Layer 4 of a small transformer language model trained on English Wikipedia (9 layers, counted from 0, width 64).
A neuron's activation on a vector x is squared ReLU(weights . x), where the dot is the dot product.

Input weights of the MLP neurons that the questions are about. A number n stands for (n - 500) times 0.0018.
n25: 469 415 691 680 820 442 587 409 705 404 450 393 611 412 455 488 604 427 525 424 613 525 381 352 474 569 682 692 227 684 511 521 351 506 533 568 555 353 423 379 475 434 507 422 408 442 511 603 399 387 496 606 614 312 689 353 715 504 343 668 471 371 529 710
n27: 580 376 521 410 319 509 598 537 770 291 438 460 568 361 490 345 542 468 447 405 480 659 524 497 461 704 751 413 528 655 624 485 532 389 329 248 422 581 288 535 564 458 246 456 672 208 449 680 561 714 769 483 561 534 377 329 419 432 552 623 497 697 642 548
n36: 415 417 643 435 392 636 324 215 616 556 499 645 549 659 578 542 345 760 581 276 547 602 443 537 512 547 353 497 412 571 540 340 522 478 609 426 571 520 539 556 649 521 213 511 672 624 662 483 237 671 563 360 467 379 487 537 459 337 546 700 383 468 507 183
n37: 649 660 526 525 432 529 463 497 470 457 453 501 360 532 228 519 370 575 523 467 391 639 468 365 456 566 363 639 356 369 587 561 631 466 664 592 581 344 503 507 580 629 592 476 497 422 551 716 663 573 333 647 339 538 357 500 442 592 417 572 472 532 448 316
n61: 451 810 501 614 405 697 518 487 475 606 498 426 356 299 338 438 514 724 474 422 623 375 632 594 629 377 482 451 603 355 274 490 485 235 309 422 582 760 601 430 568 346 375 438 654 492 413 589 323 577 617 620 302 479 412 359 377 589 641 522 598 389 476 498
n63: 620 407 500 478 319 416 518 267 517 635 491 840 286 555 418 515 578 662 450 716 535 378 579 470 319 312 479 379 515 355 495 578 416 574 744 512 669 363 408 420 853 393 149 537 418 460 243 507 524 458 501 403 481 615 575 319 543 533 610 835 276 707 344 572
n69: 325 608 465 252 652 459 433 580 424 376 701 504 640 440 305 571 508 408 442 431 456 472 468 590 427 439 610 442 667 406 642 368 627 417 236 477 606 625 430 633 313 571 279 456 725 391 550 637 596 450 540 725 398 465 381 277 465 417 483 398 576 671 447 365
n75: 332 643 416 447 425 566 565 420 168 494 766 610 543 498 439 498 315 502 515 541 622 700 453 455 588 517 529 569 434 569 291 534 373 465 445 697 544 382 365 446 455 329 706 310 420 399 665 551 530 561 402 790 599 336 443 379 796 544 446 404 372 591 542 517
n80: 496 262 309 450 471 585 473 399 461 407 446 414 647 614 486 493 775 770 362 691 425 477 616 486 405 373 681 600 690 484 459 590 418 370 587 522 389 481 438 523 494 657 439 523 530 541 509 418 447 455 338 398 603 515 358 495 549 480 545 654 635 595 584 430
n99: 319 258 633 228 529 680 639 487 702 661 367 500 465 768 361 435 560 561 489 554 561 652 449 516 699 382 504 527 610 446 520 351 400 508 428 470 660 593 363 478 460 528 503 243 348 570 626 414 485 614 579 527 602 593 573 494 609 529 750 516 447 396 547 228
n110: 660 484 675 537 654 509 631 593 732 626 649 686 512 481 285 323 246 484 374 694 242 551 455 388 471 472 484 465 494 387 425 551 538 687 359 372 536 489 485 479 447 444 632 574 518 377 479 368 727 359 527 551 490 373 678 578 281 630 256 623 586 507 685 668
n113: 396 491 753 530 546 527 281 645 489 461 364 393 450 722 414 489 610 393 489 423 378 495 429 633 537 617 426 584 386 602 483 308 672 231 522 437 529 594 583 705 599 701 381 324 782 387 422 262 223 528 276 763 437 581 547 425 403 396 432 563 622 514 647 607
n126: 497 292 401 645 498 564 578 521 567 586 479 706 652 643 404 377 579 499 392 684 509 327 540 445 565 636 353 629 465 568 364 191 437 265 404 325 548 540 482 516 774 620 354 384 435 710 200 313 801 475 489 536 482 495 421 494 561 618 466 623 517 591 742 275
n128: 563 417 457 237 547 460 590 517 654 612 600 654 583 739 603 732 555 400 542 462 506 544 527 259 468 368 283 553 706 410 453 642 533 397 606 438 438 332 238 437 553 513 392 488 601 674 428 592 381 544 368 556 342 521 486 440 410 559 602 507 746 588 408 567
n131: 520 299 401 424 686 488 528 544 354 645 497 715 529 522 446 351 378 542 351 437 428 302 455 388 509 423 576 675 472 389 336 577 449 298 716 608 594 610 681 313 619 301 400 339 438 666 345 739 495 817 418 520 459 488 610 600 505 501 333 521 421 490 634 396
n141: 589 782 569 528 485 451 414 294 506 569 558 311 403 279 709 656 467 458 420 464 541 740 197 317 416 544 346 663 399 483 448 566 433 326 497 302 575 792 319 664 420 462 428 278 625 473 417 606 539 229 246 719 757 514 644 513 785 526 659 541 575 627 558 553
n149: 641 607 410 619 586 643 527 357 551 397 509 427 627 456 356 463 580 431 422 410 705 547 474 606 372 248 755 330 439 156 548 305 595 324 526 472 602 528 351 445 500 614 433 555 678 554 516 408 819 718 454 605 372 531 519 314 521 594 325 556 409 477 398 393
n151: 489 528 408 579 600 498 379 439 564 685 493 511 514 511 289 626 445 382 598 586 683 509 465 392 676 449 148 336 500 619 488 601 509 498 595 543 534 442 395 576 670 362 542 471 666 541 482 286 499 515 590 380 559 551 623 629 308 247 403 452 338 335 605 488
n159: 606 241 389 607 518 723 566 571 481 559 511 260 680 584 365 425 655 584 581 522 278 459 662 324 406 348 529 592 283 608 484 444 508 647 376 350 506 568 300 895 578 419 572 378 351 511 412 736 499 678 691 293 644 661 531 301 509 721 470 546 225 309 280 545
n170: 400 403 432 573 555 479 486 358 508 487 466 465 786 475 370 395 504 406 761 652 642 401 467 382 475 327 383 267 410 521 601 539 345 677 519 414 706 425 321 516 409 635 796 617 515 603 287 540 395 501 763 577 545 557 688 564 301 490 562 457 467 578 460 471
n171: 695 538 469 265 579 552 371 602 614 651 663 603 348 685 349 438 624 445 526 641 364 570 575 433 474 447 498 331 448 546 517 301 527 636 433 739 593 599 358 488 222 266 340 592 578 546 464 429 499 732 446 323 433 515 456 355 593 562 683 554 328 529 549 312
n184: 568 750 457 370 359 624 788 545 425 633 353 626 414 399 583 551 408 434 592 566 622 496 643 472 324 552 682 634 324 793 222 609 580 462 420 516 405 828 398 577 396 348 434 445 502 488 434 617 369 356 409 430 570 580 309 525 276 525 343 508 548 435 686 496
n187: 621 486 411 535 473 683 474 526 306 302 384 523 486 370 692 347 329 378 571 665 789 716 541 353 375 562 564 521 403 674 286 380 563 547 385 547 619 516 517 590 467 553 304 535 539 443 293 559 579 492 443 416 625 463 548 519 676 326 452 383 489 663 601 575
n191: 539 400 516 323 358 489 426 665 341 805 544 736 395 352 425 259 499 435 544 751 628 846 511 427 687 555 619 349 456 525 549 434 498 465 304 612 338 420 395 691 579 496 649 260 349 481 537 135 643 663 575 541 397 397 569 410 413 306 596 513 480 535 619 698
n196: 428 541 328 357 354 596 232 674 491 488 708 605 270 526 505 542 515 464 450 305 592 523 532 508 608 442 595 444 652 594 441 464 410 417 479 564 461 614 425 596 402 525 649 665 635 689 457 416 503 466 528 454 263 445 340 701 329 562 502 407 579 640 600 383
n204: 596 536 536 431 331 514 256 437 447 540 482 451 618 618 398 507 610 259 501 562 359 490 412 555 399 471 409 301 589 410 284 571 653 409 341 503 445 714 532 581 408 694 643 808 228 417 582 398 594 542 418 517 248 634 772 642 487 302 413 758 702 718 462 559
n205: 353 344 661 653 559 676 499 699 487 291 493 529 596 531 284 618 363 613 646 395 594 335 581 422 450 518 584 604 684 522 481 34 550 503 713 170 592 630 577 492 417 595 376 231 533 761 129 450 642 652 306 657 423 679 642 475 555 503 726 230 640 309 449 452
n207: 421 758 595 747 233 763 475 778 437 509 356 462 441 416 568 477 585 797 473 469 422 580 643 459 491 643 560 480 563 615 338 527 554 396 474 516 631 346 462 723 360 255 250 395 709 655 163 361 507 418 461 587 329 424 548 644 563 442 580 594 416 387 525 258
n208: 242 505 741 547 712 437 651 698 344 490 539 594 211 594 112 242 483 398 523 328 491 533 361 461 348 219 648 496 338 308 419 670 535 489 364 594 363 478 582 391 677 346 300 537 513 537 424 496 447 480 678 311 734 619 457 461 566 614 531 468 442 738 474 935
n209: 410 294 651 532 517 335 490 381 449 636 510 507 479 596 448 472 329 647 287 516 425 666 574 527 576 505 665 397 468 617 427 588 387 598 380 452 385 659 456 701 421 607 338 501 412 802 481 435 453 273 406 513 557 433 437 559 498 535 419 755 605 606 690 316
n221: 490 525 527 435 280 666 405 695 457 390 435 425 453 345 425 599 483 468 419 668 532 468 532 523 358 554 577 623 720 495 584 683 483 557 402 413 431 355 455 627 599 352 382 571 454 220 450 617 607 535 571 603 410 510 562 310 536 557 479 533 409 582 399 506
n250: 701 495 699 541 630 351 474 468 735 694 535 482 861 498 253 570 523 563 385 451 649 674 572 405 415 454 361 379 631 630 298 523 594 255 609 544 614 432 760 486 426 418 541 336 356 273 777 524 489 553 369 617 308 518 438 500 432 427 508 265 433 485 338 482

Each question shows a token from some text and the vector x that enters the MLP there. A number n stands for (n - 500) times 0.0095.

" sc": 422 514 412 554 449 580 548 496 511 459 528 418 439 471 635 432 497 446 541 543 337 309 417 646 721 575 566 377 574 546 564 498 686 485 450 559 346 486 591 510 548 688 451 419 504 539 520 493 441 563 350 745 585 296 581 674 500 468 447 379 392 506 290 510
Which of these neurons fires most? n113

" gu": 501 520 405 535 558 523 725 440 582 474 384 381 471 525 819 446 497 446 550 568 523 331 422 477 629 442 585 411 434 590 754 534 727 553 409 490 337 402 562 430 522 565 477 451 608 463 482 424 474 560 343 553 527 351 581 606 533 584 503 394 352 479 342 481
The most active neuron and its activation: n25, at about 1.2

"ass": 502 520 444 449 417 258 416 582 575 627 557 391 540 411 679 487 398 577 438 561 589 431 482 494 726 486 382 429 576 515 474 540 576 469 451 573 460 415 683 286 658 599 437 571 506 400 528 441 454 518 500 568 529 462 405 612 602 673 579 305 440 417 355 475
The most active neuron and its activation: n250, at about 9.8

" wrote": 405 491 367 592 605 464 639 467 411 497 509 599 523 462 608 491 450 501 398 621 395 287 477 546 545 465 516 299 449 512 682 497 745 420 563 480 467 591 569 316 537 732 491 487 560 566 448 532 531 473 401 481 503 430 429 600 547 572 612 282 422 440 438 500
Which of these neurons fires most? n205

" of": 397 545 459 457 597 497 619 508 405 540 470 580 421 523 633 348 354 480 484 552 415 272 416 574 607 541 588 456 556 611 683 556 564 572 386 511 468 447 518 387 427 767 459 560 596 381 566 571 397 537 490 472 563 441 500 674 507 457 645 389 353 493 429 375
The most active neuron and its activation: n69, at about 1.8

"9": 484 421 151 592 388 368 510 546 637 518 364 551 520 418 426 570 393 386 397 507 431 419 414 605 820 746 562 509 530 449 653 574 604 615 488 443 427 506 568 401 498 549 470 565 470 606 483 501 480 547 481 581 544 360 433 605 652 623 495 358 431 411 393 505
Which of these neurons fires most? n126

"ce": 505 422 349 577 568 451 589 624 464 578 460 589 516 416 764 447 411 428 499 521 423 550 548 465 602 588 544 360 365 557 618 611 541 557 465 566 484 604 535 502 492 766 498 475 489 476 599 415 471 492 518 394 451 443 335 441 682 429 589 410 390 388 321 353
The two highest activations, in order: n191, n187

" the": 550 543 251 475 476 377 479 439 435 526 459 586 423 488 659 419 435 419 305 559 564 356 501 526 597 561 544 356 507 630 614 538 565 432 553 487 504 391 477 421 511 834 451 531 531 509 591 495 395 644 462 532 563 537 545 668 526 631 510 448 422 407 364 484
The three highest activations, in order: n196, n131, n149

" Sw": 525 577 329 486 419 427 560 481 520 499 461 179 447 402 632 439 461 443 540 503 376 423 477 688 539 561 537 379 520 584 606 525 542 449 429 498 292 459 497 500 561 755 443 482 607 458 545 419 462 504 504 637 492 400 604 728 621 684 554 460 433 492 408 486
Which of these neurons fires most? n141

";": 451 526 570 608 589 353 545 461 457 604 504 482 490 506 652 502 511 365 444 636 403 317 520 657 459 576 458 449 565 468 668 379 720 508 441 444 419 526 525 316 491 769 474 480 479 604 472 543 427 491 546 486 536 457 443 560 554 600 565 378 297 347 318 541
The most active neuron and its activation: n205, at about 1.9

" His": 472 577 260 608 490 420 618 402 396 588 469 471 395 526 616 480 560 398 428 588 453 373 637 544 573 544 574 406 482 682 607 557 634 411 554 486 504 509 459 288 518 695 423 497 527 408 416 486 533 562 481 452 623 425 628 589 559 641 462 351 253 425 378 581
The most active neuron and its activation: n63, at about 2.3

" sup": 511 598 361 598 498 651 436 431 563 562 519 406 536 556 842 456 411 495 381 536 481 316 490 470 605 681 564 451 462 497 458 555 580 486 494 549 487 481 584 424 580 703 414 442 628 469 595 535 474 515 432 377 611 276 504 505 521 651 448 261 435 459 296 466
Which of these neurons fires most? n187

"umb": 508 595 344 503 429 405 545 562 609 527 495 358 462 311 704 394 413 625 520 431 484 315 649 418 586 662 531 499 580 525 424 654 671 690 447 529 378 449 442 563 588 645 656 494 545 465 452 503 382 558 426 375 472 561 398 511 536 437 563 573 498 371 297 452
The most active neuron and its activation: n159, at about 3.5

" adv": 493 655 406 679 447 615 590 500 617 502 563 455 580 480 716 493 384 513 480 565 343 201 423 650 638 563 541 410 368 498 544 517 523 430 447 498 284 480 440 497 494 664 423 407 563 575 473 461 515 571 418 458 555 361 424 620 669 620 521 418 417 467 306 548
The three highest activations, in order: n207, n126, n149

"S": 600 407 231 517 563 536 518 449 377 533 439 444 416 475 683 490 597 398 472 499 417 301 440 537 529 523 532 456 591 485 546 555 593 542 441 571 434 488 572 331 676 681 421 453 537 393 688 535 517 620 426 496 488 463 410 716 461 694 426 389 417 439 443 562
Which of these neurons fires most? n131

" Col": 598 476 374 382 403 589 615 439 588 491 553 346 423 405 691 498 411 506 458 570 413 382 424 527 603 547 643 451 476 474 532 528 646 658 361 494 398 369 591 402 571 692 579 499 692 381 487 452 421 612 448 443 517 320 577 708 544 560 491 456 432 486 385 570
The two highest activations, in order: n110, n27

"uring": 499 601 315 476 451 440 604 477 386 601 604 486 466 513 603 521 508 507 430 608 545 373 480 492 434 550 632 456 351 579 511 515 647 676 498 553 627 581 443 270 393 673 509 512 457 428 538 603 425 582 416 385 514 478 370 648 509 595 633 324 445 413 224 522
Which of these neurons fires most? n184

"ict": 513 682 332 483 613 408 505 581 416 519 634 478 475 494 711 533 400 529 501 492 279 434 460 492 702 484 591 378 540 453 556 441 414 530 416 354 586 572 706 356 601 496 487 563 553 475 597 328 500 547 424 559 629 377 340 546 483 611 501 500 507 476 387 547
The most active neuron and its activation: n61, at about 1.9

"s": 448 371 485 605 610 455 634 583 322 562 456 482 572 402 667 549 539 447 369 662 364 442 428 609 532 510 507 400 423 522 623 584 638 566 526 542 337 560 586 312 584 778 484 506 485 463 481 518 483 493 462 569 503 327 336 466 462 534 544 354 454 454 476 438
Which of these neurons fires most? n80

"0": 470 541 358 575 530 246 611 384 624 588 344 355 446 324 524 586 444 490 307 466 453 424 502 630 662 795 553 517 636 507 646 494 599 622 521 446 413 462 532 438 526 656 456 503 542 466 538 553 426 537 528 596 443 439 425 477 551 501 516 565 446 404 292 578
The three highest activations, in order: n27, n25, n221

"2": 389 501 208 502 504 372 578 437 581 643 487 425 508 535 614 570 342 419 462 415 334 465 494 659 794 752 443 455 503 505 658 511 487 649 572 535 443 474 535 561 550 461 466 588 504 460 619 384 563 506 555 425 481 438 408 495 584 620 585 468 292 373 404 508
Which of these neurons fires most? n151

" began": 363 443 329 534 534 522 582 519 473 526 525 652 478 421 676 474 437 485 421 552 435 315 524 470 466 471 599 311 412 614 634 516 746 467 480 507 513 571 570 389 557 658 470 575 626 616 546 481 474 541 445 530 577 360 297 567 532 504 539 293 353 382 433 600
Which of these neurons fires most? n184

"ing": 385 409 392 540 599 296 593 592 457 492 395 543 469 413 757 416 359 455 429 618 472 445 448 563 668 467 458 394 442 627 663 582 585 589 508 499 479 567 568 433 551 774 503 515 590 441 579 562 365 541 508 523 601 440 428 490 549 476 484 360 486 390 457 338
Which of these neurons fires most? n170

" down": 472 479 335 598 472 484 522 508 421 500 505 472 462 456 769 428 431 426 415 480 435 389 473 461 543 578 375 355 396 589 604 480 788 613 511 515 426 564 529 461 487 757 480 490 623 416 621 543 492 480 518 539 527 326 405 474 619 630 618 314 618 481 358 477
Which of these neurons fires most? n187

" int": 413 601 546 600 526 533 398 526 587 536 542 477 463 433 752 433 513 493 419 565 343 194 404 513 712 659 597 419 451 558 525 544 599 423 533 447 568 474 561 491 559 589 467 506 538 486 543 526 466 514 415 506 558 166 464 608 635 584 556 285 499 523 270 468
The two highest activations, in order: n207, n141

"In": 482 531 223 509 442 565 577 439 358 531 540 552 422 495 523 510 560 451 415 505 474 303 484 571 528 632 604 441 412 564 618 550 657 564 513 571 536 531 459 321 460 718 479 533 457 388 600 565 376 515 470 525 579 406 489 680 437 657 566 332 467 413 227 609
Which of these neurons fires most? n184

" comm": 461 506 296 560 476 524 608 516 573 506 500 454 666 350 576 427 324 448 498 583 435 409 493 470 585 745 625 330 449 515 564 576 725 406 534 573 368 444 470 399 503 642 391 492 571 429 556 491 528 512 478 464 645 389 539 697 636 546 550 312 433 439 319 507
Which of these neurons fires most? n187

" had": 382 536 403 529 624 371 586 498 508 534 494 562 452 359 643 395 587 496 531 524 440 368 647 447 443 358 609 291 507 678 542 448 689 375 542 526 398 431 528 480 506 752 504 597 573 513 587 495 456 472 399 559 472 396 447 618 551 563 497 419 358 393 351 629
The three highest activations, in order: n149, n250, n80

" M": 498 489 288 445 518 388 523 533 506 539 383 428 557 445 623 515 461 424 395 568 424 344 534 628 498 573 609 426 597 559 632 603 630 482 483 608 318 371 542 391 689 678 480 368 568 382 556 500 451 528 516 511 471 363 525 656 580 676 446 329 441 396 541 475
The three highest activations, in order: n221, n80, n131

"us": 582 485 502 515 578 269 589 562 515 569 430 380 529 489 586 597 435 377 421 664 427 461 394 695 703 537 415 476 461 570 483 633 521 569 484 544 349 383 525 431 602 706 496 540 481 435 558 434 482 468 487 614 376 522 444 506 554 489 678 360 352 409 473 326
The two highest activations, in order: n250, n151

"ivers": 636 498 428 613 536 347 588 519 495 506 496 501 497 485 789 497 424 525 453 685 528 374 406 520 584 487 560 388 429 521 593 626 651 424 433 558 343 659 517 433 415 610 415 594 415 350 602 426 515 551 417 426 464 436 536 595 465 519 535 469 708 333 305 396
The most active neuron and its activation: n204, at about 5.3

" |\n": 492 658 412 458 543 435 582 517 484 537 462 496 508 458 698 490 504 526 462 443 461 477 411 568 559 566 480 485 498 465 601 475 624 383 491 441 459 573 514 382 463 828 509 465 383 555 594 553 383 477 453 358 553 246 330 714 518 625 576 428 340 423 432 633
Which of these neurons fires most? n141

"ul": 512 616 421 567 588 492 612 582 499 552 479 377 492 463 695 568 395 383 444 568 387 322 480 584 617 584 426 472 460 464 489 624 571 667 540 522 235 415 358 349 607 768 542 432 519 442 609 428 411 513 487 574 551 583 384 603 507 405 530 408 336 486 478 496
The most active neuron and its activation: n151, at about 1.7

"angu": 408 484 557 481 558 334 493 469 475 419 397 293 423 483 720 428 527 637 421 535 443 353 498 617 666 587 517 411 569 416 618 562 487 701 434 556 507 529 633 373 589 572 535 525 548 434 504 434 552 670 316 511 642 502 415 604 540 617 575 475 381 398 337 413
Which of these neurons fires most? n99

" not": 534 525 404 618 589 499 586 480 505 534 519 558 462 456 728 460 473 591 402 569 359 382 447 486 448 382 584 419 397 539 559 511 581 322 571 555 404 528 483 437 624 691 476 632 523 496 472 401 587 446 379 578 524 391 411 580 529 565 682 444 269 360 272 606
The most active neuron and its activation: n63, at about 5

"m": 539 612 359 541 572 466 547 639 501 564 536 424 600 450 743 436 427 455 348 517 413 375 623 543 444 699 532 407 491 449 572 556 501 645 621 606 274 400 486 431 575 594 614 495 529 257 570 456 511 479 511 442 485 499 449 555 591 531 430 539 439 380 437 357
The most active neuron and its activation: n221, at about 1

" O": 582 510 269 462 448 519 523 464 504 483 384 343 465 511 603 395 496 366 487 369 397 345 471 493 623 659 625 470 584 595 529 507 666 595 422 562 512 461 540 272 617 748 522 533 542 428 586 506 442 502 519 528 426 271 614 582 600 606 445 390 542 536 359 589
Which of these neurons fires most? n204

"alf": 488 435 308 414 476 215 532 534 496 616 430 438 382 411 762 520 423 545 438 448 566 480 491 450 532 432 490 451 363 579 458 575 816 572 514 485 516 579 599 426 576 718 503 522 507 494 538 417 401 546 475 557 666 339 479 443 510 661 618 507 466 486 381 398
The most active neuron and its activation: n141, at about 1.9

"oh": 531 531 389 540 505 330 491 516 490 556 449 367 570 356 627 520 493 553 592 518 547 364 606 527 669 504 372 454 628 545 558 478 556 502 397 571 387 435 491 303 552 729 343 450 478 344 527 521 303 503 501 498 548 509 536 538 545 725 636 427 296 580 452 497
Which of these neurons fires most? n61

" world": 458 526 372 598 515 412 530 507 481 462 397 325 384 514 669 542 397 519 392 583 455 335 490 651 724 585 497 391 425 570 604 482 613 546 473 539 502 609 434 445 651 702 362 481 553 524 477 400 537 528 473 601 519 202 472 629 470 636 568 507 368 488 482 422
The three highest activations, in order: n126, n209, n113